Layer 16 of a small transformer language model trained on English Wikipedia (23 layers, counted from 0, width 64).
A neuron's activation on a vector x is SiLU(gate . x) times (in . x), where the dot is the dot product.
The model reads these tokens: "m" "ased" "a" ";" " L" "l" "u" "ç" "à" ";" " Tra" "ig" "u" "era" "\n" "M" "on" "te" " Grand" "e" ":" " E"

The vector x that enters this layer's MLP at each token. A number n stands for n times 0.036.
0 "m": 22 -50 -27 -11 -38 -30 -9 8 -4 -37 27 3 20 -15 6 -5 -7 -27 -24 17 30 8 -25 72 21 29 -13 -24 13 -7 36 25 -6 7 24 -38 30 -60 -39 -22 7 -21 -32 -34 5 -14 1 19 -43 42 15 -29 -12 -13 23 -44 -14 -9 3 -32 2 -16 83 -5
1 "ased": -32 -51 -18 23 -4 -10 11 6 -16 -31 -15 27 -26 30 20 -23 54 -65 -18 -9 -14 -58 28 -2 2 -13 -64 -30 18 12 57 -1 0 2 34 -27 56 -6 -31 -38 -26 -28 -18 -18 -13 -38 -33 9 -7 17 28 -6 -16 -30 5 37 -6 -18 12 27 -15 27 23 14
2 "a": -3 -89 -45 16 -10 4 8 8 -26 -39 -25 1 -15 24 15 -6 55 -6 20 13 17 -27 -23 40 -6 17 -78 3 10 9 63 17 -7 -24 42 -46 25 -23 -24 -36 31 -34 -17 -3 5 -34 -8 6 -23 23 2 -18 -7 -16 17 16 23 -38 19 -10 10 11 29 17
3 ";": 1 -28 3 21 27 -7 4 -65 -9 3 5 -1 19 -18 8 -4 39 -13 -17 29 -15 -40 -8 -33 12 10 -95 35 14 26 52 22 -17 -2 -15 19 -33 -20 -32 -17 10 -33 -38 39 -31 -7 -23 43 -17 24 18 1 -10 -36 36 -1 -20 19 36 27 -48 -25 -6 -33
4 " L": -18 13 -25 -17 27 33 21 -7 3 -45 13 -28 -1 36 -17 7 20 68 -30 -4 19 1 7 4 45 -33 52 4 34 -2 -8 10 17 27 -13 -5 31 -64 20 33 6 -15 -27 9 20 -12 -9 18 -4 54 -7 -52 34 2 31 -80 -2 11 -16 28 -30 -20 24 -19
5 "l": 6 -51 3 -18 23 8 -26 1 -5 -45 -8 20 -13 31 -23 12 5 41 -9 14 7 33 17 38 30 -25 40 -9 15 15 -52 -21 12 35 -16 -8 8 -48 52 4 32 -54 -23 -45 12 8 26 -27 -5 29 -5 -54 4 34 12 -69 -12 36 5 -14 2 -26 42 -17
6 "u": -26 -53 -16 -11 -4 -24 29 -20 15 -65 -29 2 -35 17 -22 4 21 28 30 50 11 19 6 31 -5 -2 12 14 -12 16 14 13 9 23 40 -36 20 -54 -12 1 33 -43 6 -3 2 -4 39 -38 -32 27 25 -21 1 30 -35 -47 -1 1 -36 -38 6 -22 71 26
7 "ç": 8 -15 -4 -16 -11 2 34 -4 53 -20 -28 11 -4 34 15 -64 -7 43 -11 -13 -30 14 8 25 24 -23 25 22 -16 -12 49 20 -8 45 14 24 -6 -24 -23 29 -1 16 -20 -3 -39 35 26 -22 -55 32 15 -29 11 -28 -11 -67 -34 31 -10 21 -44 -29 55 9
8 "à": 2 -89 -48 28 -1 -34 -22 -8 -4 -5 -4 -22 -7 35 13 -33 -1 -3 20 -7 -64 10 29 28 14 21 -5 31 -17 -18 25 3 -27 -38 43 15 32 -46 -3 13 -2 -49 -21 -6 -49 8 -4 -4 -47 -48 4 -13 10 -27 17 -1 9 -50 -18 -20 0 18 43 16
9 ";": -3 -42 12 17 16 15 18 -63 -31 13 -17 -16 7 -20 10 -11 19 4 -11 20 -12 -31 1 -37 8 5 -90 44 5 17 45 23 -47 0 -9 16 -47 -19 -30 9 -1 -41 -25 25 -30 13 -26 32 -28 16 23 4 -5 -36 28 -5 -13 11 29 24 -59 -45 5 -29
10 " Tra": -22 -19 -10 28 9 26 23 -52 10 -14 -7 24 14 73 -4 -3 27 -1 14 0 -22 1 -24 3 21 -47 51 15 4 -10 19 -11 10 26 26 30 44 -24 1 1 4 -65 -5 -40 -25 23 -20 -45 -1 37 20 -24 62 -42 -3 -74 18 -8 -3 -15 16 -16 9 -19
11 "ig": 6 -42 -63 -29 -4 11 18 37 24 -12 -34 0 -17 17 -1 -28 1 -6 37 12 -16 16 1 -5 31 -16 26 21 -31 -3 26 -15 -1 -24 23 -16 10 -53 -10 1 0 9 -35 7 -27 6 9 -33 -62 -28 -4 -42 17 6 -47 -45 -25 14 -14 30 -19 -15 91 45
12 "u": -20 -36 -30 0 -7 -22 30 -30 7 -36 -29 -4 -40 43 -14 -6 25 6 63 18 9 -6 -1 17 0 30 5 12 -17 -5 48 -9 -10 2 58 -40 11 -42 -19 5 45 -45 -8 -3 -10 -13 27 -37 -64 -3 18 -3 2 18 -14 -35 4 -21 -34 -30 -12 -32 68 32
13 "era": 0 -63 -62 27 -10 -7 12 -15 -24 -20 -34 -10 -21 40 6 -23 46 19 39 -5 -2 -16 -30 34 -9 24 -67 10 -4 -44 52 23 -30 -30 56 -21 0 -42 -19 -1 38 -37 -16 25 -10 3 26 -4 -63 20 7 23 12 -4 22 -1 7 -11 1 -9 -16 -1 9 21
14 "\n": 12 -4 8 12 5 -15 12 -66 17 4 -21 -60 -44 -19 -22 -17 15 23 33 26 -34 -27 -9 -43 -28 -26 -17 16 -79 -15 2 -14 31 -39 19 27 17 -15 -4 3 47 42 -12 -37 25 -11 19 -15 -25 35 -25 1 -30 -31 44 -23 -26 -4 -17 17 31 4 -18 -42
15 "M": -2 2 14 -8 -8 10 -4 17 30 -15 8 -16 45 16 -8 -14 42 -7 -25 -5 45 -30 30 21 60 -12 26 32 -21 -41 -12 24 20 -28 -8 -18 49 -43 -14 48 45 -20 -34 -49 22 64 -25 4 5 30 -59 -2 24 -21 14 -26 33 -6 9 36 -26 -15 14 6
16 "on": -6 -61 27 23 -33 -4 -9 24 42 -74 -5 18 -13 -16 -32 38 11 44 -1 51 13 1 -18 13 -1 -17 -6 13 -54 41 -7 20 9 4 5 -19 56 -44 27 46 12 -53 8 -17 -13 46 6 -5 -11 25 -28 -42 -27 -23 -6 -19 -2 -7 -3 -10 41 19 -4 -11
17 "te": 2 -76 -5 52 -12 -23 -18 11 23 -40 10 6 -26 33 -39 0 42 23 59 7 -8 27 -10 13 17 10 -43 44 -16 -20 35 -8 -35 -5 36 -19 42 -43 8 16 38 -45 10 -29 -26 17 37 -29 -18 9 11 4 11 -37 -42 -28 13 19 -25 6 6 3 29 -17
18 " Grand": 35 -80 -1 3 11 8 -28 43 -21 -12 -12 11 5 22 -30 -44 12 26 38 34 -6 -9 -6 -22 6 -52 15 -18 -41 21 14 19 15 -18 11 -3 39 -47 37 25 -10 24 1 -10 -48 2 -16 -10 -77 -10 15 -1 40 -47 -7 9 -29 -16 -23 35 -13 6 32 24
19 "e": 7 -78 -9 17 -16 -11 -23 -17 2 -44 1 -25 -35 45 -10 -37 35 20 68 1 23 -3 -12 10 2 17 -43 8 -13 -23 60 1 -27 -33 42 -42 25 -15 1 19 41 -7 2 0 -51 -2 34 -9 -64 8 18 -4 19 -23 -25 3 16 14 1 14 26 4 34 9
20 ":": 18 -46 18 23 17 -1 21 -40 -23 -13 4 -26 -3 -26 8 -4 68 0 22 48 8 -23 -11 -48 34 10 -47 9 -54 9 50 -13 -31 -29 -20 16 14 -4 16 67 -18 -33 -10 7 -35 -20 -4 -24 -59 -12 29 22 -19 -13 23 12 14 22 25 12 -33 -26 7 -34
21 " E": -29 -63 2 -25 14 -13 -2 -40 -37 -7 -16 -33 0 23 -33 14 25 14 -25 19 12 -12 21 -18 36 4 34 -16 -16 10 6 -56 33 16 27 21 66 -36 28 33 6 -60 -1 15 51 49 -11 -26 -2 13 -37 -7 40 -37 0 -23 48 -8 10 3 -17 22 22 1

Each question shows the input weights of one neuron of the MLP. A number n stands for n times 0.0048.

n102 gate: -67 -9 -38 -33 -20 -10 -5 -53 12 29 14 -7 20 -24 38 28 -30 -29 -19 -57 11 69 -1 4 -25 -18 -10 -59 -3 36 38 -22 29 8 -40 -17 -9 11 -15 -23 -37 37 -46 -5 -12 -15 19 -15 24 -21 -5 -30 35 3 19 45 17 21 -20 -38 7 -31 9 -2
n102 in: 12 -12 -26 16 -43 28 18 -7 43 -6 -54 49 3 -37 -38 40 11 18 12 -14 20 -11 26 -25 25 -13 -3 6 38 -23 -20 -1 -12 1 -8 31 17 -47 -27 4 -35 -8 16 -22 15 -8 40 2 7 -13 -47 0 43 -5 26 -25 -10 23 8 0 10 -21 -42 11
Which token does this neuron like most? 19 "e"

n62 gate: 57 6 -22 0 -11 24 45 5 10 -6 28 -12 -33 -5 -29 -23 -20 15 33 34 25 35 -8 -2 27 13 -20 -1 -29 39 -13 38 17 30 -24 -16 9 -10 -43 16 -20 14 -4 -11 48 -1 -41 -35 -29 -22 7 -3 -22 25 14 6 -1 63 40 -20 -32 15 25 8
n62 in: -7 24 -7 1 11 -21 -6 30 -4 35 -25 12 -16 34 -22 16 -12 -1 18 33 33 24 -21 -18 -14 -25 -37 -25 -18 -13 -7 32 2 64 35 31 -46 -7 23 44 48 -11 13 6 -4 -7 -24 -28 28 -5 -4 2 -6 -12 -16 1 -4 -1 -24 -8 -13 29 52 -48
Which token does this neuron like most? 6 "u"

n116 gate: 20 5 40 -20 -10 10 -44 12 58 -9 -37 9 45 -30 -62 -24 7 19 -67 19 -61 -8 -8 10 10 -8 -9 -37 14 12 -11 -4 -6 -9 26 4 31 12 23 -17 23 -34 -34 5 7 41 52 -11 -36 -12 -6 -46 -5 -55 -6 18 -15 12 -12 -12 18 -36 -1 -27
n116 in: 3 -12 -6 25 -36 17 -12 3 18 -53 14 38 -16 19 15 -20 24 31 -10 9 -25 -30 11 -17 -17 0 22 -56 1 -18 -14 -18 30 -46 -11 -3 -14 -16 -25 -28 -27 11 9 33 26 -14 -24 15 32 30 43 5 -26 12 -4 -18 -42 16 17 18 32 7 -21 5
Which token does this neuron like most? 16 "on"

n11 gate: -27 13 18 -20 13 -55 36 52 -8 11 -2 52 8 0 20 12 -37 -20 -18 -17 19 -48 -6 -6 -12 4 -4 18 10 31 14 21 22 -20 14 -21 -35 -15 9 34 -5 -5 -24 21 31 4 -20 36 37 -28 -31 28 -25 6 -16 -19 -30 38 72 -24 34 30 -19 -42
n11 in: 8 -26 -2 44 -14 7 17 42 2 54 40 -27 -16 41 -6 -32 -28 30 31 35 -33 10 33 17 15 17 -29 -11 -12 10 4 -56 3 13 -5 -36 10 -32 -48 7 16 -31 -11 34 -46 13 4 -8 -21 9 21 -17 -10 -31 8 -41 14 -44 2 21 0 35 -12 10
On which two tokens does it fire most, strongest first? 3 ";", 16 "on"

n141 gate: 28 14 23 -25 -13 65 12 7 -58 17 30 -37 9 -34 -6 -59 -52 -17 45 31 -18 33 10 -20 3 2 4 -27 -27 -2 -1 17 10 -3 36 6 2 -35 39 21 14 8 -29 -29 43 32 19 -14 -31 13 -20 -32 -26 -36 -1 21 26 16 -1 -15 -9 -40 22 23
n141 in: 29 -24 -25 -10 1 -13 -46 -23 -12 12 12 -23 -47 -22 7 0 -36 -23 8 13 14 34 22 -65 5 13 -23 6 9 -9 -34 38 6 14 -24 12 7 7 4 -39 8 -14 11 -2 26 72 -60 3 -4 64 14 -3 13 2 33 8 6 8 22 -5 14 9 20 -13
Which token does this neuron like most? 14 "\n"

n28 gate: -38 -36 7 21 -24 -22 -2 -22 -2 11 21 -8 36 48 -36 2 -34 26 28 14 -23 -22 -37 2 24 12 8 -27 -13 17 -14 23 2 17 31 -15 -59 -23 -16 -26 -44 11 -13 -14 23 33 -18 -18 -42 -6 -60 46 11 -15 11 -1 27 -28 4 -2 81 9 -20 8
n28 in: -13 22 0 -41 52 -87 -9 -22 16 16 -7 -12 31 -20 29 0 -16 -57 29 -51 30 20 -1 -29 -10 -12 -28 9 11 13 -21 -49 -7 15 -25 -2 -29 1 14 50 -45 -29 -12 35 35 -5 -1 -24 -9 -16 -38 1 -3 14 -8 3 26 -6 9 -11 57 2 -4 -9
Which token does this neuron like most? 21 " E"

n173 gate: 0 -9 15 28 0 -8 -1 38 -25 -32 -4 20 30 -44 -16 19 -15 4 -31 34 5 45 42 5 -44 0 13 2 4 -17 -34 6 28 14 -32 -24 9 -32 -54 -1 -47 28 -32 -24 -13 -28 16 48 4 9 0 -15 -47 26 2 14 13 -30 -17 7 29 21 -14 -16
n173 in: 30 -20 46 -3 1 -34 -32 -46 16 53 1 30 6 0 12 7 -12 -8 -7 -24 2 10 27 -10 -2 -3 -10 1 20 39 10 33 3 24 13 35 39 -7 18 10 -5 7 -6 31 -13 -6 -37 -20 -7 -23 2 12 -38 17 6 -8 10 -38 -43 29 37 -5 16 -10
Which token does this neuron like most? 13 "era"

n96 gate: -20 9 15 -10 3 20 -53 36 19 57 12 -11 13 0 -21 -50 -9 -39 2 -5 -19 30 35 16 -25 -22 -7 -14 17 -4 -7 23 -22 8 54 22 2 39 -37 -8 -22 -27 28 31 51 -3 33 9 -55 -28 -46 -24 -53 0 26 -2 9 5 -28 1 18 -33 -7 -22
n96 in: -2 40 4 10 7 5 30 -3 -15 31 -11 -3 69 43 -22 -3 21 2 -30 -16 3 23 17 -5 51 -27 -39 21 -1 -13 -6 -8 -30 11 5 21 25 -17 28 -3 18 -6 3 39 30 -60 19 -23 -9 -36 -27 14 -34 -13 -13 -34 36 39 -14 -28 6 18 -18 -43
Which token does this neuron like most? 18 " Grand"

n131 gate: 56 5 3 -11 47 -42 0 -4 0 -25 -11 -41 -15 -42 -10 -14 22 12 -15 -50 -36 -37 -26 36 -24 -13 28 -5 -27 18 11 -16 68 15 41 -50 20 5 -3 -34 0 28 -9 -16 28 -17 34 5 49 -38 3 9 -13 5 -3 32 38 -25 12 26 18 13 -18 23
n131 in: -12 -57 -1 37 6 11 0 -2 0 -8 -32 20 -24 6 2 35 31 9 -39 19 63 -18 11 -7 3 11 -24 1 5 -7 -48 45 -8 -12 -47 -51 17 -28 20 -4 -4 15 -8 37 -12 17 14 7 9 -38 -4 -31 60 -22 -10 -4 23 6 28 -9 12 -15 -34 -49
Which token does this neuron like most? 2 "a"

n142 gate: -22 46 38 33 12 21 4 27 25 -40 -13 -15 -31 53 -9 -17 -16 6 15 9 24 13 37 -5 -4 -6 -51 15 2 -52 10 -24 -13 -1 7 -32 8 -47 -16 4 17 -62 29 28 50 -2 32 -4 -8 -35 31 47 -7 -44 14 28 64 9 9 -33 10 -10 13 -34
n142 in: 1 -51 -30 -12 -16 -24 -41 7 -47 15 21 12 13 53 -27 46 35 16 -16 -33 -77 5 -18 31 -35 25 6 20 -4 8 -20 3 15 35 -37 12 -16 -5 19 5 14 13 -44 1 -37 -14 -10 -44 20 15 -28 -5 -26 11 4 15 -12 0 -8 15 -33 -5 8 4
On which two tokens does it fire most, strongest first? 17 "te", 13 "era"

n104 gate: -3 25 8 47 -36 -8 -17 -13 -46 -36 -26 7 -16 -20 -21 -22 -44 16 -6 -14 15 7 -43 1 6 5 -23 -1 -5 -36 -51 15 11 -7 -26 -6 -37 23 -4 42 -17 -30 21 -57 -18 9 -40 -3 -17 -11 -28 54 -53 -12 14 59 -5 6 -12 -8 -13 -20 -24 -12
n104 in: 37 -10 -19 -9 -5 21 -14 -6 -20 -2 15 48 -10 6 50 1 32 9 2 17 38 -45 33 -26 23 -42 -8 19 -24 30 63 15 10 55 2 -39 14 13 25 11 -21 15 -32 24 31 5 17 21 23 -21 42 -7 3 8 -24 -1 -25 -6 11 14 -34 22 20 -27
Its three highest activations, in order, are on tokens 20 ":", 9 ";", 8 "à"

n123 gate: -4 -11 -2 25 14 33 19 -21 28 19 1 10 48 -21 -5 -52 6 17 42 -3 -40 36 14 18 1 25 -52 -24 18 -18 -22 29 -11 32 31 -20 9 11 -42 -2 12 42 60 -51 -25 -9 -16 27 8 31 18 18 46 5 24 60 11 -14 -16 -15 -19 -7 9 -10
n123 in: 11 9 26 2 13 -24 11 3 -31 18 -38 16 37 13 53 -45 23 58 6 -22 25 -33 28 32 6 9 -23 -4 6 -5 -32 37 -27 3 -7 14 -10 -1 -9 -27 -6 36 -2 -38 -11 35 24 -14 -1 60 40 35 -4 23 6 -41 -2 -2 -23 0 14 28 -41 -17
Which token does this neuron like most? 13 "era"

n83 gate: -41 5 -38 -60 -37 12 -11 -18 -26 17 33 -25 -3 -5 -19 34 -44 -11 8 22 -32 -4 -9 3 11 7 50 13 -66 34 28 13 7 6 18 -36 -25 31 1 16 6 1 0 29 18 -30 1 -39 32 14 45 -16 -38 -1 -70 24 3 -43 -22 11 48 -26 -26 30
n83 in: 21 -1 36 10 -52 62 5 19 29 38 14 -6 -5 7 -39 -36 0 -11 -38 2 60 13 19 60 -10 -26 -57 -14 -54 4 10 -2 -5 50 -38 16 32 -3 64 12 -21 12 24 -26 11 12 0 -9 7 -19 -29 -29 8 -34 22 -8 12 -10 22 -39 12 -32 -25 -62
Which token does this neuron like most? 13 "era"

n15 gate: -4 1 -17 -13 -7 -61 -44 34 -28 20 -3 26 -45 -51 -11 -10 -37 -11 -19 -54 -68 -1 34 -25 -33 3 -1 30 23 25 -6 29 -21 14 15 -19 63 9 20 30 -8 -36 24 43 35 14 38 13 2 -1 -36 -11 53 16 5 17 68 -6 62 -1 17 -20 1 -37
n15 in: -12 17 13 -13 8 -6 10 6 -1 -21 -1 -2 -11 -35 -42 13 -71 5 -7 24 29 -40 -41 33 24 -33 28 -35 -6 12 -53 19 13 -10 16 1 6 0 -1 7 7 -20 2 33 -38 28 -18 -10 -17 27 -2 -34 21 0 23 -8 -4 -26 10 -25 24 0 -61 -41
On which token does it fire most, and how strongly? 21 " E", at about 0.66

n119 gate: 43 29 -13 18 22 27 -29 -54 22 4 23 2 -39 15 -10 44 54 -2 24 23 -14 -23 -11 18 -23 -21 1 29 -18 5 -10 42 30 15 6 -9 32 22 48 8 10 13 7 -3 16 46 -1 -6 25 -13 5 -2 -14 -4 12 7 -17 6 -36 -34 56 -27 -39 -36
n119 in: -12 -14 28 12 -1 13 6 -24 2 6 -31 -37 -33 -44 -7 -6 -28 16 27 23 -32 45 -45 25 13 -14 -20 1 -3 -9 75 4 24 -6 9 18 -13 21 26 -26 -12 -42 -5 -43 -13 -39 -22 72 5 -6 2 19 -4 -16 4 -15 30 7 -1 18 -49 19 40 32
Its three highest activations, in order, are on tokens 14 "\n", 17 "te", 10 " Tra"

n137 gate: 12 25 11 -21 3 26 22 4 -4 13 34 -7 48 -2 28 14 17 29 11 -37 40 -17 -49 14 35 55 17 38 -15 35 0 40 6 9 -23 38 74 -30 2 17 -24 -2 12 2 -4 -26 4 -6 -17 21 -22 25 -62 39 12 41 7 7 -1 -17 2 23 9 29
n137 in: 44 -17 -9 -7 13 -31 -14 -10 17 -30 -22 11 -21 -14 -28 39 -17 -52 20 -13 41 37 12 -54 22 2 15 12 -25 25 73 -21 6 10 -15 26 1 -4 -30 -11 -3 -49 1 22 48 -17 15 14 43 29 -15 46 -37 -24 -43 17 -1 16 -8 48 2 -26 -31 -2
Which token does this neuron like most? 20 ":"

n128 gate: 7 -4 11 25 54 -27 -26 17 34 -30 13 -20 -8 -15 7 35 -31 18 26 -11 6 -32 -38 -5 21 -3 54 8 -9 -22 -38 -42 45 3 -34 10 23 11 -13 8 -2 -30 -16 -4 -18 -27 4 0 46 23 0 -36 -7 -4 -30 -11 19 -1 -20 -15 26 34 -70 20
n128 in: -13 -39 -3 25 -18 13 35 -23 24 -4 7 36 57 -21 30 27 14 47 -4 6 31 22 18 48 -6 49 9 -18 -10 -23 -8 13 -25 -24 19 -2 44 -2 30 38 -18 6 40 5 -5 -26 -20 -8 -8 3 26 -12 44 -8 5 55 13 -14 -3 -2 -21 -20 43 -18
On which token does it fire most, and how strongly? 16 "on", at about 1.6